Layer 5 of a small transformer language model trained on English Wikipedia (13 layers, counted from 0, width 64).
A neuron's activation on a vector x is GELU(weights . x + bias), where the dot is the dot product.

Input weights of the MLP neurons that the questions are about. A number n stands for (n - 500) times 0.0033.
n6 (bias -0.013): 262 529 399 283 401 624 723 654 387 680 718 558 296 572 193 656 494 670 661 345 225 257 443 302 342 465 417 568 649 426 752 607 407 318 582 459 544 485 487 246 592 563 699 460 559 817 392 425 449 384 435 383 704 360 426 427 559 806 463 546 618 342 503 400
n9 (bias -0.024): 649 521 304 201 636 468 911 606 530 586 490 644 311 165 523 571 385 181 713 542 836 546 243 375 526 265 576 364 697 493 745 682 656 413 463 565 404 397 492 375 556 456 386 411 230 381 509 640 552 409 358 421 447 588 567 735 711 446 510 338 372 758 542 241
n19 (bias 0.011): 251 492 569 342 562 704 644 349 455 657 342 817 385 450 578 643 646 488 464 302 365 229 607 568 353 302 571 663 570 416 648 559 538 781 584 513 693 426 645 667 546 800 553 464 535 205 324 413 323 326 151 550 271 498 710 532 506 414 525 754 401 432 487 768
n40 (bias -0.037): 643 571 640 571 560 539 640 663 541 561 548 818 831 419 347 697 570 194 466 682 323 304 539 460 416 653 555 614 457 235 945 292 302 528 663 493 382 287 364 579 469 688 231 304 631 506 425 375 366 628 449 506 467 311 498 711 460 389 618 509 676 205 323 730
n66 (bias -0.029): 704 557 238 248 526 618 563 735 601 659 488 375 546 499 448 577 458 443 491 594 509 458 473 500 421 634 363 324 375 480 656 555 376 386 442 604 376 608 498 376 581 356 573 534 833 414 549 606 442 537 342 386 441 546 513 442 468 622 544 543 391 462 529 728
n67 (bias -0.012): 640 533 916 469 655 694 461 374 524 465 391 609 692 432 655 584 388 472 349 490 736 291 641 235 610 537 418 409 419 552 555 495 575 252 485 469 250 531 456 679 475 389 334 314 614 618 517 409 271 625 381 536 442 354 612 304 646 504 384 470 732 571 369 421
n72 (bias -0.016): 503 647 383 410 569 469 352 760 555 486 454 555 521 473 566 537 526 549 568 199 412 267 351 580 563 809 356 649 486 786 361 339 430 278 581 500 486 450 306 455 289 550 675 536 461 883 626 440 294 297 583 533 625 689 466 578 505 579 544 517 361 471 616 400
n73 (bias -0.000): 438 398 707 389 629 205 598 469 558 528 646 639 373 531 201 468 603 505 308 485 517 646 479 479 566 450 504 474 519 576 401 736 614 722 514 662 260 678 521 570 539 256 423 340 459 489 478 574 532 460 200 573 604 558 361 687 376 531 514 640 304 517 681 455
n75 (bias -0.014): 370 668 599 538 493 318 682 659 774 540 773 674 376 488 514 732 436 695 684 314 544 310 378 198 408 565 725 539 385 407 492 403 312 541 679 502 153 472 447 381 490 554 547 721 671 158 232 429 517 429 375 426 727 391 614 603 575 353 530 434 457 385 796 369
n85 (bias 0.010): 382 599 283 312 412 183 590 367 559 355 331 653 496 502 234 495 440 521 729 682 411 420 260 321 689 373 454 620 396 515 539 404 576 369 628 642 578 841 783 619 583 543 574 310 709 416 643 509 588 353 554 559 302 442 611 396 648 436 524 508 656 413 778 599
n106 (bias -0.027): 535 529 558 486 458 376 449 626 267 502 483 497 567 547 642 505 582 778 322 627 567 364 568 435 500 603 453 228 392 590 572 309 470 428 329 468 370 403 239 309 458 443 806 340 557 551 616 445 287 309 469 542 617 951 392 715 597 647 727 184 644 732 738 617
n115 (bias -0.025): 591 673 321 502 553 552 555 430 239 474 487 581 97 673 459 454 655 479 657 661 400 866 436 319 624 292 363 676 621 408 753 543 392 251 450 368 703 852 569 420 398 398 521 479 665 510 517 276 757 381 406 369 591 461 518 539 577 626 601 539 378 669 478 433
n118 (bias -0.004): 443 370 430 560 230 583 468 564 487 513 470 532 441 396 420 564 528 297 484 566 669 708 375 183 702 605 523 266 416 619 506 550 199 539 618 431 800 588 592 337 379 214 641 511 553 599 549 459 569 167 486 418 516 547 443 696 550 651 473 780 540 488 595 547
n122 (bias -0.009): 422 623 435 434 556 221 677 348 555 437 620 519 379 393 615 776 490 582 607 459 388 168 602 706 586 736 450 533 624 585 579 538 614 342 655 347 489 586 458 779 324 623 342 609 734 534 211 327 549 469 336 27 434 468 376 570 394 156 624 592 348 569 398 621
n127 (bias -0.001): 440 308 484 448 477 455 693 532 324 601 533 492 369 544 276 506 618 545 465 635 433 590 613 638 779 559 688 576 517 587 652 377 708 588 413 391 168 384 343 308 636 571 421 441 472 563 623 668 634 478 482 565 458 500 606 577 178 457 375 584 686 483 293 503
n134 (bias -0.048): 471 548 455 471 476 249 379 324 803 451 346 442 605 332 504 706 683 594 548 216 598 475 399 561 771 489 549 560 593 307 480 550 430 501 531 506 497 509 381 366 556 459 641 284 672 600 601 428 317 329 414 366 599 479 676 480 280 291 585 625 828 696 522 205
n156 (bias 0.005): 640 516 423 389 465 408 546 250 848 543 342 744 536 472 508 470 765 473 546 398 404 385 433 609 251 545 530 742 434 712 439 590 659 449 862 221 347 399 400 771 758 641 302 498 442 551 425 564 412 498 549 350 583 535 358 570 573 618 568 400 460 577 337 368
n162 (bias -0.020): 635 799 524 644 412 698 621 447 471 579 590 616 379 528 246 577 398 415 430 547 241 487 585 441 539 489 620 625 499 197 506 609 594 496 741 511 504 412 506 413 630 421 338 635 507 447 352 508 483 754 237 239 499 504 549 335 412 492 252 520 306 495 562 445
n166 (bias -0.014): 549 268 542 636 428 792 617 301 498 592 499 404 503 569 365 579 441 522 486 438 588 451 572 478 499 609 584 484 471 485 771 386 432 448 596 355 619 602 422 575 565 334 620 460 733 310 437 781 518 415 582 438 213 585 723 380 422 410 569 168 564 737 581 448
n172 (bias -0.017): 364 508 307 399 597 331 422 582 613 481 345 362 548 831 412 472 587 638 469 748 604 558 383 285 330 517 630 483 309 550 674 503 466 604 406 513 554 790 296 553 706 612 412 460 421 336 564 555 374 695 362 527 625 391 488 490 740 531 558 646 315 437 481 413
n180 (bias 0.008): 582 522 465 612 443 429 433 376 750 335 453 365 289 305 336 443 432 538 533 464 507 329 431 515 409 610 617 403 744 495 371 425 661 613 634 493 459 300 533 357 691 635 497 562 638 399 495 520 499 500 453 567 471 814 421 552 518 435 397 412 709 503 439 641
n187 (bias -0.045): 671 483 663 366 355 410 369 337 419 306 276 630 618 578 563 329 401 590 567 588 368 340 202 250 527 582 398 593 358 719 558 410 803 339 899 575 354 341 489 512 531 467 537 463 703 269 392 630 408 604 779 524 528 580 344 476 667 744 386 473 473 495 485 620
n197 (bias -0.039): 671 344 657 769 593 397 610 223 638 395 440 305 413 517 451 266 689 688 710 407 812 439 395 183 630 318 431 552 455 575 434 248 395 396 637 651 329 552 502 517 463 388 532 584 358 685 366 552 181 578 705 437 394 336 609 576 731 655 397 771 403 743 449 829
n198 (bias -0.011): 416 82 357 413 844 289 457 867 444 640 446 755 418 701 577 619 477 436 577 375 556 755 711 394 815 503 610 386 659 301 664 534 416 446 699 301 468 496 357 311 396 713 414 517 309 416 174 721 482 386 412 531 424 643 587 283 414 798 635 452 434 476 368 743
n210 (bias 0.009): 431 464 638 104 695 376 664 352 510 352 477 475 407 448 648 598 276 625 715 358 417 235 696 350 689 505 346 357 499 683 584 433 497 334 590 433 685 426 426 646 350 642 684 308 535 546 463 229 480 277 483 593 704 709 501 637 645 366 563 297 345 442 694 688
n215 (bias -0.019): 532 561 507 332 528 538 696 355 562 512 885 539 597 147 494 601 414 581 875 595 422 520 129 463 328 721 356 320 257 475 673 441 493 616 301 565 360 589 187 377 735 582 552 524 474 625 663 455 426 148 329 470 411 504 414 632 642 445 699 287 446 743 835 460
n216 (bias -0.008): 537 515 493 682 482 584 304 531 561 220 466 372 493 786 683 585 650 210 516 569 430 265 297 441 658 381 784 530 569 519 535 468 645 633 728 579 351 429 373 554 605 537 457 437 602 457 308 449 472 443 487 594 549 685 435 658 235 365 226 376 620 693 429 347
n220 (bias -0.015): 747 174 549 484 866 763 470 570 553 578 726 802 492 283 555 448 727 652 738 561 333 434 672 196 504 341 428 664 277 509 575 558 461 416 559 377 583 445 514 356 569 580 626 535 303 389 412 423 336 453 553 370 370 541 754 488 348 605 554 584 258 405 521 543
n237 (bias -0.021): 392 460 421 726 521 504 235 521 517 433 364 471 458 635 671 491 642 703 324 514 528 587 555 338 420 494 307 440 547 561 405 242 510 796 589 878 571 529 462 307 430 607 443 305 729 538 379 623 521 718 691 474 278 419 524 509 390 641 433 301 611 526 452 461
n241 (bias -0.038): 688 354 553 421 647 357 644 714 386 349 457 649 455 829 852 404 606 504 423 523 550 559 478 416 348 479 587 599 581 439 534 477 512 191 601 353 585 757 283 386 480 610 615 534 836 506 394 470 804 490 226 456 489 632 397 385 152 537 549 246 468 475 396 407
n244 (bias -0.011): 322 441 467 687 544 467 351 586 344 461 380 594 714 417 571 576 593 514 784 427 660 301 259 449 413 558 760 632 692 545 493 200 261 513 631 398 378 589 622 322 350 552 418 400 476 277 425 567 552 442 603 372 398 584 675 689 471 610 772 433 230 619 551 377
n252 (bias -0.025): 623 595 427 381 655 556 466 378 365 479 550 657 558 340 715 597 633 513 680 587 742 446 286 251 213 310 541 618 503 459 875 457 610 524 451 293 549 427 286 621 439 399 636 650 374 502 526 511 434 439 391 292 247 498 283 347 726 675 702 560 502 704 380 493

Each question shows a token from some text and the vector x that enters the MLP there. A number n stands for (n - 500) times 0.0074.

" J": 346 524 547 771 309 630 615 454 641 380 577 399 696 411 678 595 533 515 453 582 420 510 202 715 557 434 371 565 433 407 239 695 379 407 343 379 415 366 662 557 299 474 773 543 342 390 390 596 538 667 442 577 747 488 495 255 458 625 605 660 502 377 538 511
Which neuron fires most, and how strongly? n75, at about 1.3

" comp": 435 536 611 405 278 577 613 343 442 381 645 328 588 368 623 594 406 536 411 688 366 573 338 564 639 377 331 641 477 530 405 716 486 544 317 617 395 343 613 848 505 521 645 521 435 409 556 514 699 670 576 718 586 440 628 162 477 386 525 446 467 134 546 533
Which of these neurons fires most? n85

"57": 478 548 369 669 395 542 570 505 634 409 539 330 611 444 584 659 540 458 430 641 589 500 311 596 465 480 338 625 638 436 244 781 634 458 294 321 443 251 762 477 375 514 682 576 232 520 458 576 562 563 491 679 651 407 646 262 593 428 701 413 363 280 402 593
Which neuron fires most, and how strongly? n9, at about 0.27

"i": 461 450 389 849 278 401 672 312 484 358 438 333 547 460 777 664 440 564 579 561 542 521 291 666 539 420 378 553 517 461 311 659 512 447 381 413 363 216 624 541 320 529 684 402 364 467 507 721 509 632 493 528 665 584 620 311 439 623 766 514 508 346 505 566
Which neuron fires most, and how strongly? n244, at about 2.8

" -": 389 553 388 773 432 613 708 340 354 391 553 147 584 420 586 639 483 399 351 759 557 509 247 621 447 452 367 539 571 435 254 703 585 564 480 565 533 345 717 568 506 481 602 395 313 441 442 613 571 626 441 580 755 485 477 304 571 558 691 361 544 305 513 473
The two highest activations, in order: n180, n162

";": 413 371 481 698 392 664 665 489 556 359 423 291 548 518 670 554 442 508 412 793 454 503 288 682 459 490 160 494 601 455 403 816 556 535 266 602 450 359 607 582 356 474 558 394 301 483 441 564 624 713 522 455 618 554 465 293 558 631 718 445 473 315 529 532
Which neuron fires most, and how strongly? n237, at about 1.2

"ract": 414 380 427 736 281 612 533 369 603 259 674 377 372 538 545 661 518 358 442 528 482 616 422 824 507 480 370 632 515 492 251 672 473 549 325 455 393 120 580 694 496 480 599 497 430 482 527 442 673 683 455 646 616 512 615 269 490 549 774 434 482 294 505 533
Which neuron fires most, and how strongly? n180, at about 1.7

"lic": 422 454 383 665 314 556 578 372 508 177 521 278 398 451 621 705 506 509 323 517 424 685 381 647 551 412 349 587 530 550 360 645 374 430 354 504 435 287 514 711 483 397 650 516 442 578 570 476 797 555 669 508 589 520 762 268 493 461 839 510 486 422 474 484
Which three neurons fire most, strongest first? n115, n134, n166

" R": 286 446 502 639 387 604 661 504 434 381 537 367 547 457 578 676 413 488 566 622 373 549 246 728 452 392 355 529 476 326 203 715 540 493 408 448 427 313 627 549 289 405 878 500 472 470 484 580 599 708 429 535 733 436 619 279 518 501 655 751 555 416 469 474
Which of these neurons fires most? n6

"s,": 344 421 426 728 479 642 689 440 450 373 445 403 561 374 555 617 566 472 325 734 520 509 327 606 575 411 198 395 591 485 399 747 549 521 422 514 483 312 616 650 342 547 557 353 411 477 403 645 566 730 633 405 738 592 464 329 528 561 753 423 365 208 530 557
Which neuron fires most, and how strongly? n237, at about 1.4

"u": 403 397 493 727 386 483 481 391 431 325 534 231 528 455 734 709 391 506 525 512 683 503 284 600 593 549 348 574 516 426 377 695 577 484 484 417 588 209 637 612 287 374 714 321 367 491 604 552 628 610 476 609 628 488 590 294 452 563 780 488 499 245 595 556
The two highest activations, in order: n210, n134

"\n\n": 377 409 449 613 457 717 663 406 536 399 564 188 536 691 719 505 609 444 555 734 282 501 244 594 643 353 358 465 514 452 258 541 549 606 349 561 416 458 630 620 435 513 581 352 397 493 366 482 625 754 555 601 610 382 404 426 540 560 671 503 347 216 582 666
Which neuron fires most, and how strongly? n237, at about 2.2

"r": 401 475 455 632 299 574 626 543 684 261 547 402 446 393 641 698 390 407 372 617 566 648 323 618 423 483 444 504 464 560 405 704 392 482 432 309 419 403 514 697 343 286 677 419 391 474 444 649 873 668 511 514 517 340 472 353 520 650 776 563 469 316 532 546
The two highest activations, in order: n118, n252

"\n": 436 317 445 602 438 701 750 322 430 329 517 264 651 559 746 640 460 464 481 668 468 499 292 641 509 329 406 502 553 361 236 631 544 502 340 573 378 539 698 683 431 514 612 399 386 517 457 537 543 647 637 559 641 436 413 336 512 694 631 447 374 208 555 641
Which three neurons fire most, strongest first? n197, n187, n85

" ": 359 500 513 691 377 688 580 414 631 348 448 295 650 379 591 713 538 481 353 717 635 488 238 559 443 429 322 516 499 409 367 826 528 540 329 519 497 266 606 614 498 340 807 365 358 333 509 569 691 523 570 565 588 437 569 233 486 523 585 564 500 337 446 620
The two highest activations, in order: n118, n252

" show": 371 503 602 593 277 642 591 335 481 311 571 189 496 517 626 606 596 369 355 622 383 511 356 591 736 377 374 593 555 474 353 752 529 574 334 543 419 233 678 688 511 485 666 453 195 510 500 641 618 720 484 553 597 544 537 370 552 667 629 310 468 267 489 521
Which of these neurons fires most? n216

" previous": 407 429 414 615 373 691 603 453 498 301 501 404 446 467 648 740 558 383 442 543 464 487 343 620 537 436 296 554 448 625 312 764 569 537 321 632 520 287 664 745 554 458 587 403 256 386 414 559 583 752 459 642 787 432 486 315 630 528 677 479 366 259 456 447
Which of these neurons fires most? n19

"ments": 445 399 489 742 243 632 564 399 451 297 546 342 464 389 556 612 618 350 402 721 440 583 323 600 611 525 295 454 521 480 359 782 462 594 356 353 497 164 633 751 455 584 775 397 397 513 429 432 598 665 574 522 599 543 590 398 565 549 753 434 407 355 413 608
Which of these neurons fires most? n118

"ous": 269 514 386 815 292 569 589 437 542 301 586 326 512 373 773 745 502 461 454 574 516 477 376 533 596 497 399 531 483 520 355 749 562 478 383 411 446 303 548 716 473 457 740 445 397 484 546 441 455 608 431 696 693 519 530 291 527 520 767 269 437 292 541 503
Which neuron fires most, and how strongly? n210, at about 2.6

"d": 324 419 518 796 243 622 528 383 563 379 551 276 563 383 708 635 467 485 256 579 481 597 380 621 564 510 457 584 602 662 375 572 365 351 300 269 474 356 611 666 393 506 662 440 371 468 569 547 682 574 619 475 662 499 658 239 383 551 741 465 525 324 539 630
Which three neurons fire most, strongest first? n166, n118, n244

"erry": 258 474 441 819 371 452 561 433 556 291 547 277 637 398 601 707 542 368 633 561 548 632 304 598 571 503 327 567 492 459 294 715 506 429 383 373 473 231 760 629 517 459 722 396 329 483 468 632 567 636 481 485 687 612 479 355 505 485 757 489 319 376 509 502
Which of these neurons fires most? n244

"-": 407 500 369 648 396 629 759 462 491 450 546 210 600 522 690 571 516 370 338 755 394 741 239 591 393 414 347 469 531 428 481 631 479 335 377 562 476 466 552 691 398 369 612 430 410 399 468 607 679 623 350 654 711 444 607 301 584 573 692 533 342 272 524 555
Which of these neurons fires most? n115

" now": 541 380 436 670 379 566 647 403 431 228 592 287 499 485 460 700 399 393 420 560 328 611 313 672 550 516 315 551 454 466 379 754 700 519 379 408 523 302 779 550 454 529 587 326 251 511 515 557 650 762 568 647 618 522 550 494 573 748 629 506 407 296 391 430
Which three neurons fire most, strongest first? n187, n162, n73

" character": 412 337 477 687 407 533 586 379 510 284 515 225 471 553 484 709 599 389 432 508 318 648 478 631 622 421 220 495 553 556 312 713 588 498 451 487 515 212 581 622 361 431 667 511 295 426 560 648 677 710 452 638 647 621 438 368 684 668 632 448 478 232 483 465
Which three neurons fire most, strongest first? n73, n180, n187

" For": 339 573 513 630 443 650 654 439 499 377 503 269 413 354 651 713 551 372 345 598 598 444 373 676 655 561 369 644 469 340 221 685 555 585 351 586 363 285 638 637 442 449 664 395 354 468 460 539 560 744 445 529 670 490 559 247 445 494 713 379 496 302 723 440
Which neuron fires most, and how strongly? n162, at about 2.3

" reg": 409 313 433 564 317 638 591 524 558 465 638 310 440 532 781 590 554 488 440 691 323 598 399 655 678 424 355 538 454 459 334 661 609 611 346 483 309 119 551 583 316 399 562 585 353 371 531 485 658 654 589 546 685 415 592 163 528 601 587 585 473 330 731 423
Which of these neurons fires most? n127

",": 466 391 456 682 434 547 668 438 516 323 422 391 560 410 532 614 457 412 300 723 477 544 268 581 539 371 206 451 582 438 359 684 564 495 411 534 507 347 641 621 364 635 553 326 436 532 478 690 616 726 585 566 772 605 495 200 513 671 725 437 384 272 502 557
Which of these neurons fires most? n187

"lo": 266 519 423 709 485 583 656 527 412 290 470 363 506 457 710 774 492 428 546 520 525 547 142 614 567 395 381 595 428 526 461 709 499 515 447 406 295 227 524 770 541 434 603 481 412 482 522 600 742 651 539 527 587 530 529 283 399 460 740 535 455 288 418 521
Which three neurons fire most, strongest first? n252, n216, n122

"ph": 312 372 540 781 339 556 602 436 558 332 628 397 502 376 735 631 441 406 358 547 376 728 405 530 562 507 555 641 533 610 331 697 535 284 408 395 464 338 511 724 413 481 589 383 415 608 532 596 670 699 611 559 582 471 596 263 488 415 680 346 471 132 467 588
Which of these neurons fires most? n241

"e": 376 446 454 868 332 554 568 370 555 381 465 309 622 334 643 677 506 455 488 623 644 485 279 639 536 520 427 531 546 407 415 801 559 464 356 351 360 132 567 627 424 385 744 402 458 544 599 527 576 677 389 648 564 513 556 430 490 571 762 419 489 256 426 482
Which of these neurons fires most? n134

"a": 431 392 527 873 444 487 630 398 480 387 392 378 502 474 717 688 455 448 415 545 625 558 287 710 525 450 353 540 460 469 276 665 575 437 342 392 443 229 456 700 339 473 727 362 396 524 557 671 523 632 516 619 725 566 562 374 415 513 754 443 516 278 428 557
Which of these neurons fires most? n106

" b": 258 465 451 709 287 572 571 405 569 275 611 409 534 378 662 562 367 490 471 677 381 718 344 625 560 361 417 463 447 466 355 612 542 502 351 506 457 184 638 670 388 520 673 510 462 289 437 723 617 712 579 538 816 399 501 335 543 518 594 617 464 227 593 582
Which neuron fires most, and how strongly? n187, at about 2

"ed": 349 401 422 741 325 539 606 481 450 304 601 429 445 410 539 615 531 522 304 648 451 444 288 642 602 471 443 497 556 625 348 630 557 527 255 383 376 279 559 712 498 604 639 398 362 473 495 534 607 679 462 579 663 507 532 261 588 731 832 314 504 310 503 613
Which three neurons fire most, strongest first? n106, n180, n127

" is": 500 377 513 738 537 582 695 361 334 344 623 219 502 396 440 673 549 427 354 779 478 610 314 687 565 438 251 499 445 482 478 708 528 555 328 451 586 366 718 509 470 681 602 371 358 409 467 576 686 728 567 526 687 425 469 260 551 654 585 446 373 369 428 432
Which of these neurons fires most? n115

" series": 315 468 545 588 377 671 591 308 508 350 600 203 555 579 546 618 666 286 412 645 503 549 396 671 606 441 315 477 612 502 310 855 563 507 396 553 521 138 657 651 383 470 565 362 239 433 503 618 646 641 488 548 677 566 566 400 657 516 616 374 469 285 421 483
Which three neurons fire most, strongest first? n9, n216, n73

"oz": 492 378 547 761 483 476 588 354 437 376 654 336 725 438 648 661 627 643 433 589 480 532 323 686 619 430 278 581 485 448 425 600 524 516 493 190 394 237 589 559 274 563 609 490 324 522 574 455 613 526 518 606 522 571 665 254 382 497 717 529 399 226 597 542
Which of these neurons fires most? n220

": L": 316 464 572 747 357 649 623 406 526 371 547 286 551 338 665 652 550 459 433 688 459 474 188 746 434 388 401 668 512 324 337 738 460 450 338 506 362 393 614 483 295 520 778 579 528 490 468 527 595 630 458 565 740 529 478 230 537 546 612 478 617 305 493 530
Which of these neurons fires most? n6

"at": 494 324 503 853 434 575 566 490 462 277 557 422 475 566 666 529 630 533 310 549 522 588 329 631 641 424 306 437 539 464 337 725 570 512 185 456 439 253 528 749 420 275 521 337 415 458 596 438 675 668 512 711 535 492 601 284 613 690 675 447 457 367 526 513
Which of these neurons fires most? n67

"\"": 393 506 370 739 476 594 639 404 450 263 444 370 655 515 766 515 512 451 486 733 367 586 393 670 459 453 293 376 550 531 189 733 516 587 368 347 402 266 687 520 411 525 691 329 447 393 447 666 448 551 537 526 676 527 500 313 630 618 748 516 554 326 487 561
Which neuron fires most, and how strongly? n106, at about 1.9

"est": 429 319 522 761 228 565 589 458 612 190 528 451 409 500 547 648 535 380 407 630 391 665 408 540 489 381 592 593 573 547 440 683 504 474 183 411 376 296 690 846 541 492 666 478 427 393 417 511 659 759 465 555 564 498 568 357 426 654 648 362 377 339 526 543
Which of these neurons fires most? n216